Layer 9 of a small transformer language model trained on English Wikipedia (12 layers, counted from 0, width 64).
In attention head 0, each number of a token's query is one row of weights dot the token's vector x plus its bias. The head spreads its attention over the tokens so far by the softmax of query dot key.

Query weights of the head. A number n stands for (n - 500) times 0.0011.
q0 (bias -0.046): 422 414 482 565 408 427 450 602 725 509 477 380 359 350 550 578 281 527 459 210 450 525 614 385 415 339 671 385 372 557 422 487 438 331 653 685 514 693 487 413 533 329 499 634 596 648 661 613 629 796 613 542 505 513 611 525 420 543 648 631 427 340 628 503
q1 (bias 0.027): 608 416 583 614 521 453 487 298 380 573 553 629 437 585 340 348 412 550 743 330 586 329 554 455 397 620 356 481 299 415 599 587 412 513 519 594 514 526 668 299 621 545 519 198 365 563 507 542 437 415 471 520 179 531 367 610 806 543 439 631 366 533 484 533
q2 (bias -0.003): 407 477 457 315 352 408 274 631 468 512 423 404 467 419 657 707 410 588 364 520 246 707 638 314 460 489 621 539 717 402 624 525 486 758 752 533 307 612 410 443 485 495 419 819 349 698 737 711 551 505 511 515 412 502 518 493 382 646 478 398 697 421 621 494
q3 (bias 0.004): 473 416 344 629 413 615 704 671 469 525 459 605 469 609 720 551 434 494 652 554 426 375 538 576 480 407 401 549 563 604 409 509 467 452 159 484 503 394 546 476 541 408 528 795 691 455 457 286 497 397 549 611 593 566 572 605 305 426 296 597 714 415 325 513
q4 (bias 0.020): 658 312 435 370 552 650 492 681 491 384 603 589 545 465 461 609 452 445 407 600 172 615 460 513 410 584 361 641 586 315 484 653 398 511 611 275 423 504 715 410 521 643 390 578 484 501 402 335 70 544 601 344 702 703 533 490 765 371 487 443 650 629 491 278
q5 (bias -0.036): 635 529 581 516 246 353 426 638 435 454 491 403 545 582 404 599 562 363 302 638 406 520 722 405 541 561 547 717 712 552 340 386 263 469 367 414 497 577 404 711 626 547 621 358 306 444 486 637 403 328 669 431 428 810 685 586 493 541 469 716 447 531 673 724
q6 (bias 0.029): 799 416 447 313 486 437 561 655 428 377 486 716 641 585 314 613 541 395 454 689 624 515 486 341 342 483 474 580 600 583 463 593 410 329 506 538 796 680 714 637 345 411 569 557 498 469 519 523 435 428 573 504 562 465 515 464 478 349 373 544 275 498 541 282
q7 (bias -0.071): 590 591 357 601 538 877 368 378 492 530 444 410 576 550 168 423 656 498 319 359 696 532 526 504 430 645 567 645 714 389 629 388 574 576 631 444 610 693 577 528 447 513 382 498 486 507 543 491 483 444 502 514 657 407 359 513 480 221 574 527 376 553 405 642
q8 (bias 0.066): 685 493 275 493 524 659 289 506 691 451 505 426 617 413 460 589 236 488 442 676 443 681 478 402 500 637 794 476 542 377 692 649 576 531 471 197 419 535 229 407 242 560 448 524 336 603 765 598 295 538 714 296 727 381 531 405 400 538 550 490 435 737 704 314
q9 (bias -0.011): 425 533 356 681 360 732 555 480 610 377 613 196 794 608 409 386 497 542 385 740 680 352 577 619 202 574 404 578 673 340 633 526 440 623 437 287 425 639 325 426 550 537 486 632 463 502 752 338 394 480 365 524 500 560 342 572 392 455 160 516 555 520 552 697
q10 (bias 0.007): 588 509 492 394 269 391 562 358 350 477 645 595 566 622 381 841 683 738 510 629 527 298 489 417 471 406 350 467 457 667 552 472 461 467 379 667 640 645 457 510 649 144 703 493 610 400 683 575 607 502 433 665 190 472 547 700 618 498 355 426 398 282 304 685
q11 (bias -0.031): 842 720 597 428 590 529 516 381 442 682 506 502 538 263 200 491 390 596 444 399 527 733 428 721 572 605 653 357 715 457 557 597 693 243 449 445 616 589 380 388 476 542 486 439 569 676 378 639 525 547 403 355 698 412 472 489 562 377 621 367 236 479 632 443
q12 (bias -0.000): 409 635 664 623 679 608 534 478 448 722 595 313 872 486 250 450 824 396 472 566 526 590 567 755 579 379 527 326 517 325 822 361 676 182 656 268 610 432 224 621 514 351 576 673 369 654 590 414 627 563 359 350 556 193 309 666 457 213 459 382 357 236 317 608
q13 (bias 0.023): 309 517 841 454 443 241 587 479 341 474 600 425 344 579 700 563 356 494 620 419 333 417 597 498 528 286 281 463 352 401 517 500 339 364 591 540 446 342 322 432 592 608 591 353 526 376 149 427 421 457 529 367 314 472 578 513 647 597 566 486 733 539 754 566
q14 (bias 0.067): 311 417 206 566 729 443 365 467 293 402 409 714 461 394 615 404 623 700 505 613 320 656 225 609 639 327 301 433 593 724 397 362 426 757 315 582 266 366 611 335 292 621 491 821 670 591 379 619 778 564 579 621 610 470 622 295 256 741 638 216 739 313 557 354
q15 (bias -0.005): 381 521 514 551 766 312 748 372 527 456 348 413 593 308 572 323 524 584 537 486 301 704 566 452 416 392 423 497 638 293 536 557 546 423 664 635 438 537 703 425 804 619 221 558 352 595 450 663 642 519 446 672 493 363 355 422 456 402 654 863 389 209 474 483
q16 (bias 0.077): 261 281 377 510 566 501 427 331 666 617 355 413 639 361 271 271 492 500 653 811 521 430 163 521 842 636 577 252 496 573 528 653 947 564 449 384 530 638 295 431 338 595 410 687 447 915 748 405 532 474 531 492 436 287 573 294 593 482 594 532 475 472 672 247
q17 (bias -0.011): 533 652 722 340 662 449 515 525 600 573 531 348 460 362 436 679 797 261 527 369 470 746 631 632 600 572 581 318 409 566 271 469 687 562 811 639 461 354 482 724 742 534 305 309 359 396 430 472 435 595 410 251 473 382 400 368 542 422 481 609 418 685 271 378
q18 (bias 0.054): 472 301 456 425 442 426 464 681 292 388 343 550 594 508 402 508 263 452 387 738 403 601 442 517 482 259 784 654 664 430 587 460 473 423 426 264 380 593 557 452 512 632 461 667 324 725 589 585 559 592 688 298 483 480 391 572 358 600 596 528 451 725 692 519
q19 (bias 0.059): 474 322 612 431 237 469 462 391 573 438 318 409 372 480 484 663 406 344 797 500 320 384 587 233 564 507 365 526 234 621 581 394 588 643 480 668 480 549 494 566 629 354 466 356 410 537 558 615 379 529 662 373 188 517 608 725 567 674 619 607 560 485 488 299
q20 (bias 0.028): 347 346 268 530 824 428 378 402 531 607 682 480 682 524 444 379 651 598 513 620 584 593 474 590 684 477 429 467 733 566 561 550 463 562 518 656 399 521 603 365 466 558 553 842 386 482 611 505 869 470 474 508 376 393 403 275 239 633 508 426 328 413 370 310
q21 (bias 0.030): 514 606 483 222 536 296 712 486 619 214 689 690 529 228 591 542 658 594 513 434 388 404 238 496 439 376 459 595 359 528 381 563 609 650 529 224 576 561 475 423 423 198 275 584 611 442 543 438 408 653 609 532 404 463 356 599 527 513 488 561 740 742 516 631
q22 (bias -0.058): 539 607 470 518 278 630 640 616 190 659 392 469 490 609 566 374 460 401 330 593 630 425 507 629 427 700 390 401 591 460 259 285 642 554 304 476 473 418 347 586 727 597 530 187 706 549 315 280 231 411 414 512 624 625 504 679 761 377 393 483 475 789 605 745
q23 (bias -0.095): 673 823 464 647 497 683 481 346 659 424 800 360 595 588 524 674 354 481 58 541 689 466 527 270 467 623 703 357 594 248 681 573 571 286 598 352 500 432 295 379 531 460 686 642 450 325 425 599 568 498 504 253 727 210 635 472 582 497 555 397 432 570 547 899
q24 (bias -0.020): 601 551 459 453 542 523 593 573 211 417 460 533 572 561 410 503 482 675 311 574 384 553 397 507 428 467 498 618 714 430 602 386 337 429 365 458 344 477 500 422 586 600 579 602 496 680 359 487 480 295 461 540 482 577 467 597 676 442 504 351 509 695 698 766
q25 (bias -0.064): 463 519 340 564 256 488 463 362 636 542 452 479 403 237 776 378 594 771 203 383 618 415 315 457 699 814 538 484 460 423 498 535 476 916 502 580 401 549 384 322 425 470 368 381 723 628 646 732 476 421 334 690 608 597 601 379 921 477 660 289 754 300 718 468
q26 (bias 0.021): 228 280 493 488 413 647 303 605 606 597 310 341 408 360 607 518 467 417 593 544 470 560 321 601 692 548 580 342 512 641 614 452 538 623 495 694 131 388 387 581 478 680 500 644 553 571 542 371 423 558 601 507 556 520 576 299 424 415 406 255 653 394 485 308
q27 (bias 0.037): 476 589 348 429 516 165 529 520 464 426 248 278 503 288 482 569 466 650 472 667 398 539 400 453 644 504 642 743 592 709 378 294 450 536 399 477 468 579 361 511 495 456 461 469 369 666 415 599 712 375 554 718 346 609 367 672 150 691 442 597 369 548 757 529
q28 (bias -0.021): 251 716 618 513 419 352 611 534 472 709 373 14 333 584 435 518 577 469 382 520 487 530 169 503 444 489 484 227 443 488 448 674 722 285 685 729 358 740 371 597 568 494 552 384 543 536 555 440 348 521 534 507 459 362 726 478 853 688 202 547 610 381 493 535
q29 (bias -0.017): 759 706 515 410 597 526 611 483 338 338 538 587 568 487 450 412 625 591 421 497 543 590 332 484 272 426 488 430 742 576 429 384 508 248 494 347 601 592 444 548 463 503 455 342 503 638 385 434 231 560 429 348 661 421 505 412 670 418 499 400 553 695 690 727
q30 (bias 0.035): 741 337 364 309 361 747 352 619 541 553 672 458 659 531 566 599 404 625 540 669 522 410 781 380 411 491 399 486 502 530 545 646 538 438 470 675 595 663 490 578 500 412 653 338 539 521 714 556 445 373 565 745 448 283 398 421 405 460 362 492 252 437 342 233
q31 (bias 0.031): 699 606 384 259 392 610 323 760 134 393 794 764 478 634 392 626 626 574 338 776 577 467 316 593 383 340 493 202 523 449 511 583 525 386 482 557 442 557 693 677 355 731 753 555 433 389 662 551 470 759 414 226 497 400 712 81 747 568 313 338 535 479 371 437

Each question shows a short text with each token's key, already scaled and adjusted for position as the last token sees it. A number n stands for (n - 500) times 0.0024.

Then comes the last token's vector x. A number n stands for (n - 500) times 0.01.

0 "mater": 301 677 419 443 467 436 363 671 445 565 536 612 837 503 509 605 583 573 484 615 489 459 591 98 549 437 434 488 430 597 571 604
1 "ial": 461 604 420 466 476 385 422 718 403 537 534 636 871 478 458 683 511 595 501 484 511 448 588 209 592 412 463 430 531 603 541 593
2 ". ": 316 665 483 513 503 364 377 592 550 656 487 531 863 537 515 620 643 640 493 638 498 442 560 112 550 387 516 460 481 594 647 612
3 "She ": 353 658 488 511 473 469 384 564 570 588 443 487 781 576 584 575 619 667 508 630 461 442 613 223 494 335 588 571 427 593 622 500
4 "hand": 413 623 399 507 438 501 328 573 438 434 428 691 611 568 522 534 430 631 435 481 477 307 586 404 522 332 416 558 269 565 535 509
5 "-": 332 594 536 459 469 510 447 643 464 501 399 608 676 472 597 557 482 636 478 558 548 336 621 204 549 371 478 551 390 618 533 604
x: 507 471 399 500 607 570 467 486 361 684 480 527 465 494 547 566 519 516 758 569 551 400 583 616 566 402 487 548 728 500 447 489 548 550 499 447 531 471 399 549 547 548 394 446 374 564 429 548 530 440 392 431 512 558 375 442 477 559 420 462 616 516 468 114
Which token does the last token look at most? 2 ". "

0 "fut": 266 706 429 456 486 432 392 626 492 630 538 554 817 526 516 599 600 640 468 618 477 432 621 71 547 417 419 482 437 591 624 639
1 "sal": 383 627 454 464 541 464 407 654 485 492 499 692 801 472 479 588 515 615 434 516 516 381 671 243 631 502 430 445 558 600 606 612
2 ", ": 282 639 479 508 493 427 452 588 549 650 529 544 816 502 565 599 632 619 462 608 498 422 575 96 519 419 497 466 466 591 617 695
3 "Argent": 424 668 438 556 371 377 300 488 442 624 508 544 661 557 566 444 443 661 394 514 551 500 621 334 538 541 606 473 507 554 611 603
4 "ina ": 382 592 525 506 513 409 470 575 514 662 555 497 757 512 522 465 543 635 503 550 574 514 555 285 577 376 616 389 523 625 588 707
5 "were ": 398 615 457 537 493 465 407 541 515 625 473 556 688 535 630 580 555 663 382 568 478 374 514 160 352 466 414 457 392 535 511 609
x: 401 483 521 591 446 556 458 443 329 546 528 469 541 502 469 429 489 440 720 498 547 589 545 626 605 536 433 514 537 573 610 457 444 538 339 488 474 458 518 474 422 556 495 441 392 538 552 581 563 475 398 473 636 631 400 468 545 477 435 554 655 558 463 50
Which token does the last token look at most? 2 ", "

0 "10 ": 242 709 456 492 471 449 418 569 514 671 572 498 838 578 546 577 616 637 473 735 464 450 556 61 532 389 462 453 457 592 634 637
1 "| ": 328 667 446 493 541 405 452 606 517 653 612 535 780 588 522 568 538 638 446 708 413 490 463 154 513 335 457 398 431 620 569 625
2 "9 ": 424 736 330 472 507 372 375 336 476 509 555 442 651 801 507 518 411 561 401 666 252 532 513 258 512 394 421 441 494 686 513 474
3 "| ": 390 672 325 501 560 362 505 577 424 590 662 551 676 647 463 566 392 583 338 641 276 557 429 316 506 335 378 325 434 733 457 559
4 "2 ": 452 752 286 479 493 322 418 346 433 514 563 469 607 799 452 522 369 596 351 641 212 540 551 314 523 401 371 384 538 741 494 518
5 "| ": 407 664 285 500 568 334 544 567 392 541 683 563 641 647 434 549 354 585 291 597 240 570 440 406 509 346 347 285 474 767 420 569
x: 608 544 631 454 503 428 533 462 466 521 568 493 401 413 497 528 475 573 900 468 380 548 519 588 395 460 379 479 304 454 493 462 620 571 416 483 404 497 582 365 466 463 476 416 409 598 440 463 527 437 445 493 522 454 467 493 627 489 441 564 695 517 467 523
Which token does the last token look at most? 4 "2 "

0 "in ": 247 659 455 523 525 464 422 587 537 681 527 521 829 536 551 579 650 630 472 666 466 417 576 49 531 400 486 458 459 595 619 683
1 "which ": 327 624 458 578 589 457 454 650 547 654 509 557 745 543 556 627 626 553 432 566 424 392 589 141 526 429 541 494 505 593 592 613
2 "Y": 461 610 348 559 383 551 325 501 555 633 466 523 635 670 517 454 509 628 444 513 339 323 634 426 545 420 521 579 582 551 569 509
3 "o": 435 567 445 401 374 560 515 474 564 705 475 370 686 570 212 419 593 566 588 503 413 395 760 547 483 389 570 421 694 494 521 455
4 "on ": 381 505 565 551 501 596 563 549 507 653 537 521 710 508 417 473 561 719 562 563 541 378 705 447 455 154 488 479 632 503 573 577
5 "plac": 442 581 456 463 466 527 287 584 469 410 464 631 708 538 584 599 524 624 447 552 395 302 587 369 449 401 359 557 426 513 469 469
x: 473 543 550 415 552 453 528 544 489 464 400 473 606 311 398 393 471 446 685 703 495 652 583 609 482 290 502 500 528 502 583 451 659 373 371 379 584 280 367 523 396 491 480 394 522 682 568 661 452 530 439 586 662 509 488 667 382 375 609 585 586 334 505 380
Which two tokens does the last token look at most, in order? 0 "in ", 1 "which "

0 "Belg": 263 756 471 443 462 445 359 618 484 665 541 543 805 537 492 543 582 644 467 673 544 464 565 83 581 431 477 456 460 602 602 620
1 "ium ": 321 690 488 435 521 431 450 576 535 678 544 520 817 547 489 587 607 638 529 626 525 432 529 156 539 377 489 446 488 602 665 670
2 "| ": 324 664 504 442 500 439 439 555 551 612 575 504 798 557 505 535 573 721 485 701 537 441 465 171 479 331 485 403 448 548 610 642
3 "50": 470 693 331 422 397 407 345 266 474 429 477 451 621 783 501 481 376 674 441 594 334 494 499 351 362 365 435 422 445 593 416 446
4 ".": 246 566 411 373 476 390 671 516 279 500 548 406 677 632 546 557 349 626 416 614 331 608 545 364 601 318 498 402 476 794 337 519
5 "0": 458 563 436 403 497 347 681 582 143 465 569 637 591 641 645 811 272 744 378 513 456 474 519 330 628 398 505 510 596 815 387 516
x: 331 398 589 481 570 430 513 455 227 619 579 448 517 459 308 574 667 724 764 537 501 531 519 516 501 436 402 538 587 346 437 561 656 368 552 500 504 482 548 366 443 609 470 535 466 475 424 433 516 559 390 529 463 446 465 574 492 613 406 414 791 383 440 466
Which token does the last token look at most? 5 "0"

0 "op": 223 704 408 467 469 480 421 616 461 616 529 536 843 522 528 596 603 619 462 666 477 413 622 94 562 444 471 455 466 606 604 591
1 "a ": 272 644 473 435 542 458 498 582 520 651 533 543 811 553 529 602 629 655 519 629 519 423 614 133 565 382 508 452 526 619 637 659
2 "Am": 424 717 490 471 432 424 410 476 546 621 501 579 616 515 525 543 470 671 451 553 488 313 533 219 561 553 434 501 454 526 644 612
3 "é": 323 627 514 441 588 511 496 689 462 608 597 461 649 368 390 481 477 640 487 456 549 416 553 375 637 486 418 472 545 530 675 684
4 "r": 387 535 664 422 488 468 563 668 406 617 659 554 667 414 283 477 381 628 467 525 605 362 619 477 618 431 418 290 568 542 596 663
5 "ica": 337 545 505 440 451 436 526 690 439 531 643 549 762 421 445 545 483 679 458 473 613 426 563 398 562 454 464 408 503 555 704 742
x: 335 578 555 331 540 512 421 539 424 582 553 597 517 469 414 388 587 527 677 871 469 540 546 675 556 447 492 401 348 430 464 505 451 602 452 391 415 447 504 595 415 534 530 732 410 643 479 521 544 366 389 600 410 434 496 452 551 469 527 448 505 486 411 356
Which token does the last token look at most, and with what share of its attention? 1 "a ", with about 70%

0 "the ": 261 677 432 521 540 443 456 596 553 671 518 540 837 520 526 577 663 651 499 666 469 433 601 41 533 409 492 436 436 613 633 671
1 "most ": 271 648 436 549 579 491 445 587 515 596 506 537 644 558 579 658 569 563 406 598 453 478 636 159 497 487 448 473 385 652 554 474
2 "popular ": 303 623 419 558 619 416 439 581 534 593 537 559 674 501 610 632 610 615 449 570 483 506 625 173 554 486 510 496 406 608 629 602
3 "rec": 480 590 461 436 619 435 399 618 496 392 545 630 636 483 507 595 485 551 369 525 376 449 465 337 453 606 351 552 324 637 560 412
4 "re": 384 585 497 395 713 426 576 724 340 378 490 645 576 388 430 778 429 580 429 408 576 452 616 291 587 440 415 358 596 606 389 497
5 "ational ": 319 606 451 501 586 439 483 594 534 560 515 565 726 489 612 643 625 591 483 547 485 472 574 167 536 499 507 512 440 626 619 649
x: 474 495 511 550 514 590 390 508 365 557 431 515 483 425 471 446 496 546 892 540 481 555 459 529 575 422 447 552 534 443 593 499 450 552 532 482 545 523 516 536 418 472 404 515 460 587 537 512 499 379 500 510 592 517 425 515 508 436 534 398 490 501 548 178
Which token does the last token look at most? 0 "the "

0 "41 ": 249 718 462 478 477 444 422 563 510 672 580 491 839 583 543 587 604 646 475 741 458 465 540 61 531 398 463 453 453 600 629 627
1 "| ": 333 660 437 481 543 409 459 608 510 639 619 536 786 593 518 565 537 639 442 722 395 503 447 151 510 329 449 400 425 638 552 611
2 "6 ": 433 746 317 455 513 369 379 350 467 518 541 437 652 795 510 517 414 582 385 669 243 532 515 253 506 396 414 432 499 716 488 477
3 "| ": 383 655 314 489 545 367 501 563 424 585 661 546 688 653 473 549 399 605 337 651 286 549 428 323 488 325 379 313 427 727 440 569
4 "1 ": 448 744 275 459 484 321 415 342 434 497 555 481 614 808 462 526 391 599 354 660 216 527 544 308 520 412 385 371 539 740 475 522
5 "| ": 396 656 272 490 561 338 539 560 386 540 675 564 645 650 444 537 358 603 287 595 252 561 446 398 507 345 357 279 467 772 405 577
x: 611 540 634 459 507 422 523 463 467 528 562 484 404 417 489 520 485 571 898 468 385 549 515 601 410 464 384 466 308 455 492 449 618 575 408 485 397 493 587 360 477 463 479 422 395 602 437 457 519 436 445 482 529 464 476 495 629 482 443 557 701 517 468 522
Which token does the last token look at most? 4 "1 "

0 "av": 278 673 424 481 450 488 408 641 452 623 541 510 855 522 468 571 592 640 490 695 462 449 618 116 554 399 435 436 468 595 611 604
1 "č": 423 558 494 522 419 439 480 707 364 646 562 502 817 472 376 503 480 687 546 631 532 435 605 296 539 245 453 328 505 569 567 611
2 "ar ": 333 625 444 499 503 424 458 581 529 666 550 533 847 520 499 534 594 657 516 624 510 425 565 185 522 322 462 438 459 590 667 667
3 "| ": 339 656 480 478 465 428 441 570 546 632 566 516 830 537 510 541 606 702 485 703 517 418 502 140 474 318 473 427 458 537 643 629
4 "Slov": 399 814 383 436 432 358 295 458 573 554 413 418 694 678 457 476 409 623 505 560 401 569 552 332 543 412 498 460 382 599 587 518
5 "en": 452 412 427 402 530 485 511 546 289 571 445 489 613 535 333 389 327 679 515 414 666 638 579 383 583 334 567 307 519 744 358 514
x: 551 391 395 443 695 642 528 477 417 463 709 543 592 563 449 417 526 686 594 568 436 507 381 764 646 320 711 402 548 503 501 406 541 525 445 436 401 469 527 302 605 554 514 514 288 491 556 269 528 544 597 513 369 499 288 355 727 442 357 442 553 434 461 545
Which token does the last token look at most, and with what share of its attention? 2 "ar ", with about 60%

0 "el": 252 679 419 481 456 472 411 636 463 625 570 530 842 512 484 593 601 622 462 705 468 436 618 98 563 411 447 436 471 586 611 610
1 "o": 307 594 442 489 458 420 525 700 439 603 576 582 833 477 476 619 549 658 481 571 529 438 637 254 575 375 494 409 488 586 610 624
2 "ose ": 286 634 482 500 499 462 481 571 522 668 555 544 837 519 535 581 641 686 493 636 512 416 600 143 515 363 474 477 493 613 628 678
3 "| ": 316 648 470 489 467 418 461 594 527 625 571 553 819 530 551 582 626 695 458 682 515 391 531 132 487 350 487 443 477 535 635 640
4 "Belg": 431 690 409 411 419 375 254 392 533 499 462 532 631 665 510 475 443 574 542 562 481 571 606 396 599 397 471 481 494 648 570 550
5 "ium ": 395 645 507 398 523 412 427 500 530 569 490 528 704 600 516 573 506 613 623 568 515 526 525 315 603 336 491 434 483 686 586 715
x: 559 496 521 469 522 579 399 405 538 532 596 601 517 453 413 470 514 466 924 496 441 583 531 586 564 369 548 458 430 421 592 480 483 423 601 435 426 500 511 492 332 483 445 601 418 526 521 466 489 411 547 423 482 487 360 505 586 506 548 442 473 446 581 375
Which two tokens does the last token look at most, in order? 3 "| ", 2 "ose "

0 "ery": 273 676 431 466 467 448 378 629 502 636 537 554 824 531 508 583 637 648 471 655 493 473 582 81 524 441 460 445 488 587 612 620
1 ", ": 260 646 495 487 485 446 435 589 555 673 523 521 807 510 574 575 632 631 470 632 506 433 554 82 521 421 506 460 457 598 590 710
2 "Stat": 388 670 478 517 387 403 317 524 533 616 510 481 705 528 558 384 509 692 387 480 435 482 637 386 529 569 513 526 434 587 535 641
3 "en ": 361 588 561 449 524 497 506 580 547 619 583 461 723 425 499 502 616 587 521 564 560 511 583 275 520 398 534 490 585 582 585 681
4 "Island": 533 662 564 367 479 465 420 626 520 446 540 630 660 463 548 486 434 575 432 494 497 347 472 337 508 517 473 532 563 507 609 749
5 ".": 412 508 556 400 449 426 609 700 432 540 478 528 722 346 491 515 497 480 464 480 592 294 448 274 530 394 622 407 520 497 544 613
x: 376 710 405 427 562 566 506 430 426 551 496 427 546 394 473 364 567 614 740 594 545 417 453 618 393 343 539 429 527 536 475 498 587 568 531 688 406 531 472 456 666 669 492 526 550 649 518 581 502 260 511 516 347 473 463 385 454 541 553 454 531 346 466 260
Which two tokens does the last token look at most, in order? 1 ", ", 0 "ery"

0 "old": 256 695 438 493 451 482 415 646 445 639 540 517 829 547 513 570 566 627 458 703 467 457 605 87 551 421 465 481 425 608 617 611
1 "est ": 266 659 464 518 525 448 437 593 535 667 532 520 822 531 551 590 636 620 497 666 469 466 588 81 540 398 490 483 440 630 624 651
2 "in ": 280 625 484 508 557 457 436 587 553 658 525 524 787 534 576 574 621 595 459 646 458 409 528 74 537 437 486 476 443 583 612 674
3 "the ": 304 654 441 496 575 437 491 623 545 679 508 542 763 508 543 562 638 577 482 641 472 387 600 101 549 473 555 420 446 601 620 692
4 "world": 408 670 427 348 602 493 449 715 470 516 436 662 542 578 474 633 475 427 334 548 451 364 568 251 638 589 623 445 504 637 592 480
5 ".": 307 579 526 451 505 413 530 675 464 646 415 483 666 446 503 571 462 493 401 464 518 335 551 160 575 469 605 438 488 534 583 533
x: 382 768 402 426 601 552 584 397 492 604 457 355 589 377 513 408 585 590 689 548 505 450 533 634 336 461 505 428 564 494 493 524 577 620 415 585 412 521 499 428 652 646 477 485 552 657 472 487 435 267 563 588 377 419 420 389 506 587 567 445 525 445 501 198
Which two tokens does the last token look at most, in order? 1 "est ", 2 "in "

0 "64 ": 243 713 454 490 477 443 424 569 517 671 570 494 843 572 540 590 623 648 476 723 455 452 550 68 529 396 456 463 459 597 638 637
1 "| ": 322 656 458 472 528 410 463 604 523 641 597 540 794 593 533 570 555 662 447 725 413 474 463 147 504 336 459 414 439 618 580 628
2 "Q ": 329 743 385 424 507 399 418 436 567 565 468 530 729 763 541 544 434 568 432 640 288 529 594 369 558 401 464 397 535 724 575 537
3 "|": 297 678 521 345 430 456 538 580 538 542 547 614 673 612 498 584 479 796 417 620 435 387 456 306 542 352 435 450 547 643 484 586
4 "\n": 276 639 453 447 457 400 415 576 539 698 498 512 769 591 553 624 577 647 467 669 473 428 657 172 479 348 502 498 442 590 590 565
5 "| ": 302 620 434 514 542 479 443 660 475 720 563 515 692 534 532 630 601 592 491 633 551 439 542 111 581 314 558 515 411 546 529 432
x: 447 482 546 532 475 466 497 453 531 566 450 374 554 414 498 338 438 546 963 588 489 439 531 584 498 523 446 514 480 378 518 425 540 620 437 471 490 480 494 403 531 472 474 510 458 535 457 473 447 436 469 542 432 524 381 597 503 490 519 528 504 506 555 461
Which token does the last token look at most? 5 "| "

0 "collec": 268 714 413 440 477 450 361 638 427 584 504 540 816 570 534 640 576 634 439 649 464 459 607 108 510 448 423 448 431 613 551 559
1 "ted ": 318 652 445 514 540 434 414 561 512 636 495 544 814 547 562 620 628 655 493 634 463 472 577 59 522 412 461 456 459 634 576 655
2 "from ": 292 645 454 513 558 452 427 563 549 662 491 525 803 543 575 570 639 633 470 618 448 423 551 59 528 447 491 468 458 608 581 698
3 "her ": 287 642 411 457 534 464 435 555 549 603 449 525 752 558 587 529 602 583 448 659 435 413 659 117 535 451 579 435 437 630 617 664
4 "mother": 438 612 380 338 575 513 415 689 460 462 389 718 600 546 550 557 506 495 370 560 445 326 621 269 655 545 616 506 509 676 545 585
5 ".": 339 548 498 433 455 418 520 663 456 574 448 514 696 470 556 579 504 515 409 513 469 313 588 188 599 443 652 526 522 559 591 563
x: 301 760 416 446 543 569 586 406 520 665 489 410 597 361 516 443 545 582 717 572 465 455 523 610 351 434 532 422 568 462 489 485 596 581 405 605 417 446 484 419 667 639 475 487 553 687 470 449 461 349 533 562 362 410 467 361 482 603 562 442 534 404 539 228
Which token does the last token look at most? 1 "ted "

0 ". ": 245 688 473 493 489 409 397 593 545 671 511 511 859 559 538 601 631 653 477 706 472 445 572 69 549 380 484 469 458 605 655 638
1 "The ": 314 657 454 555 551 430 435 585 572 656 479 554 802 536 560 567 647 665 531 651 464 460 604 89 544 388 538 489 409 627 630 648
2 "Sk": 404 790 442 441 488 524 321 580 571 642 488 505 562 637 432 559 507 574 459 586 344 425 582 319 570 520 459 485 477 530 593 451
3 "ull ": 355 612 571 463 674 588 553 638 580 639 517 488 655 513 353 564 579 562 577 620 487 471 627 322 566 295 477 494 605 580 665 517
4 "(": 410 640 536 463 524 425 454 596 581 585 457 507 706 532 552 582 554 559 499 611 458 361 522 149 478 400 478 514 429 495 674 588
5 "201": 424 663 430 600 504 417 421 483 445 545 591 412 622 631 579 559 376 499 273 523 435 369 479 454 415 609 371 479 454 371 698 443
x: 426 525 581 424 451 578 445 788 573 444 509 368 448 405 532 485 598 510 667 537 450 516 522 685 377 313 395 628 514 545 496 493 502 556 424 411 496 473 585 501 413 415 423 506 562 542 641 480 333 612 503 792 524 618 469 505 409 562 427 508 613 435 309 226
Which token does the last token look at most, and with what share of its attention? 1 "The ", with about 40%

0 " ": 244 714 461 480 486 425 432 570 536 659 546 522 868 566 544 591 619 655 484 696 490 439 569 74 555 381 461 447 462 606 653 658
1 "|": 300 689 430 416 417 416 444 566 539 552 569 566 753 565 554 548 545 718 412 627 457 399 457 206 530 370 485 469 441 602 534 581
2 "\n": 268 659 452 461 458 399 404 588 540 698 512 508 805 569 538 620 611 659 466 670 476 426 642 140 489 361 498 494 458 588 611 583
3 "| ": 315 640 426 524 545 467 431 654 482 714 573 502 707 514 511 612 608 591 492 626 554 451 536 103 579 313 546 505 409 541 558 445
4 "27 ": 424 749 373 463 456 571 380 468 361 642 499 436 463 707 427 617 476 393 534 555 514 393 651 188 671 312 504 599 565 547 422 176
5 "| ": 388 651 365 592 543 487 433 649 400 760 682 460 686 513 376 545 441 476 458 590 467 518 444 219 570 225 438 488 355 582 520 414
x: 525 522 538 503 475 535 497 425 491 490 500 462 499 482 508 371 398 570 942 543 474 405 616 637 410 496 427 517 325 433 569 423 556 605 375 448 464 465 531 417 532 449 524 479 451 540 493 476 470 423 469 517 432 457 370 585 466 521 465 546 581 553 516 522
Which token does the last token look at most? 4 "27 "

0 "n ": 246 688 456 497 485 455 444 578 536 693 543 529 842 547 529 584 645 657 502 685 473 438 593 99 545 373 448 472 465 617 647 676
1 "| ": 324 652 479 466 470 443 453 578 540 614 583 542 813 559 524 559 598 689 484 708 492 413 506 146 499 310 471 446 467 559 622 638
2 "Netherlands ": 395 709 460 408 422 435 326 426 607 593 496 498 718 671 507 465 457 631 536 599 516 502 549 360 562 293 455 481 487 644 642 673
3 "| ": 370 647 492 449 434 433 444 499 529 569 519 514 719 568 505 455 519 760 466 636 579 433 465 249 468 299 505 384 452 573 530 660
4 "48": 490 681 331 436 351 380 353 251 446 422 433 487 626 760 522 452 381 736 452 546 404 428 521 388 400 373 461 398 453 602 389 517
5 ".": 252 529 420 369 432 388 694 487 280 490 560 373 680 637 561 492 360 659 407 643 324 618 540 429 578 313 537 414 474 782 335 536
x: 446 636 499 429 486 510 548 505 246 542 534 397 559 370 432 628 671 611 802 427 375 489 439 603 437 346 552 371 596 578 466 493 643 401 555 728 442 523 596 338 572 534 485 402 473 583 475 502 374 339 439 491 484 473 430 550 469 544 533 453 609 439 464 448
Which token does the last token look at most, and with what share of its attention? 0 "n ", with about 40%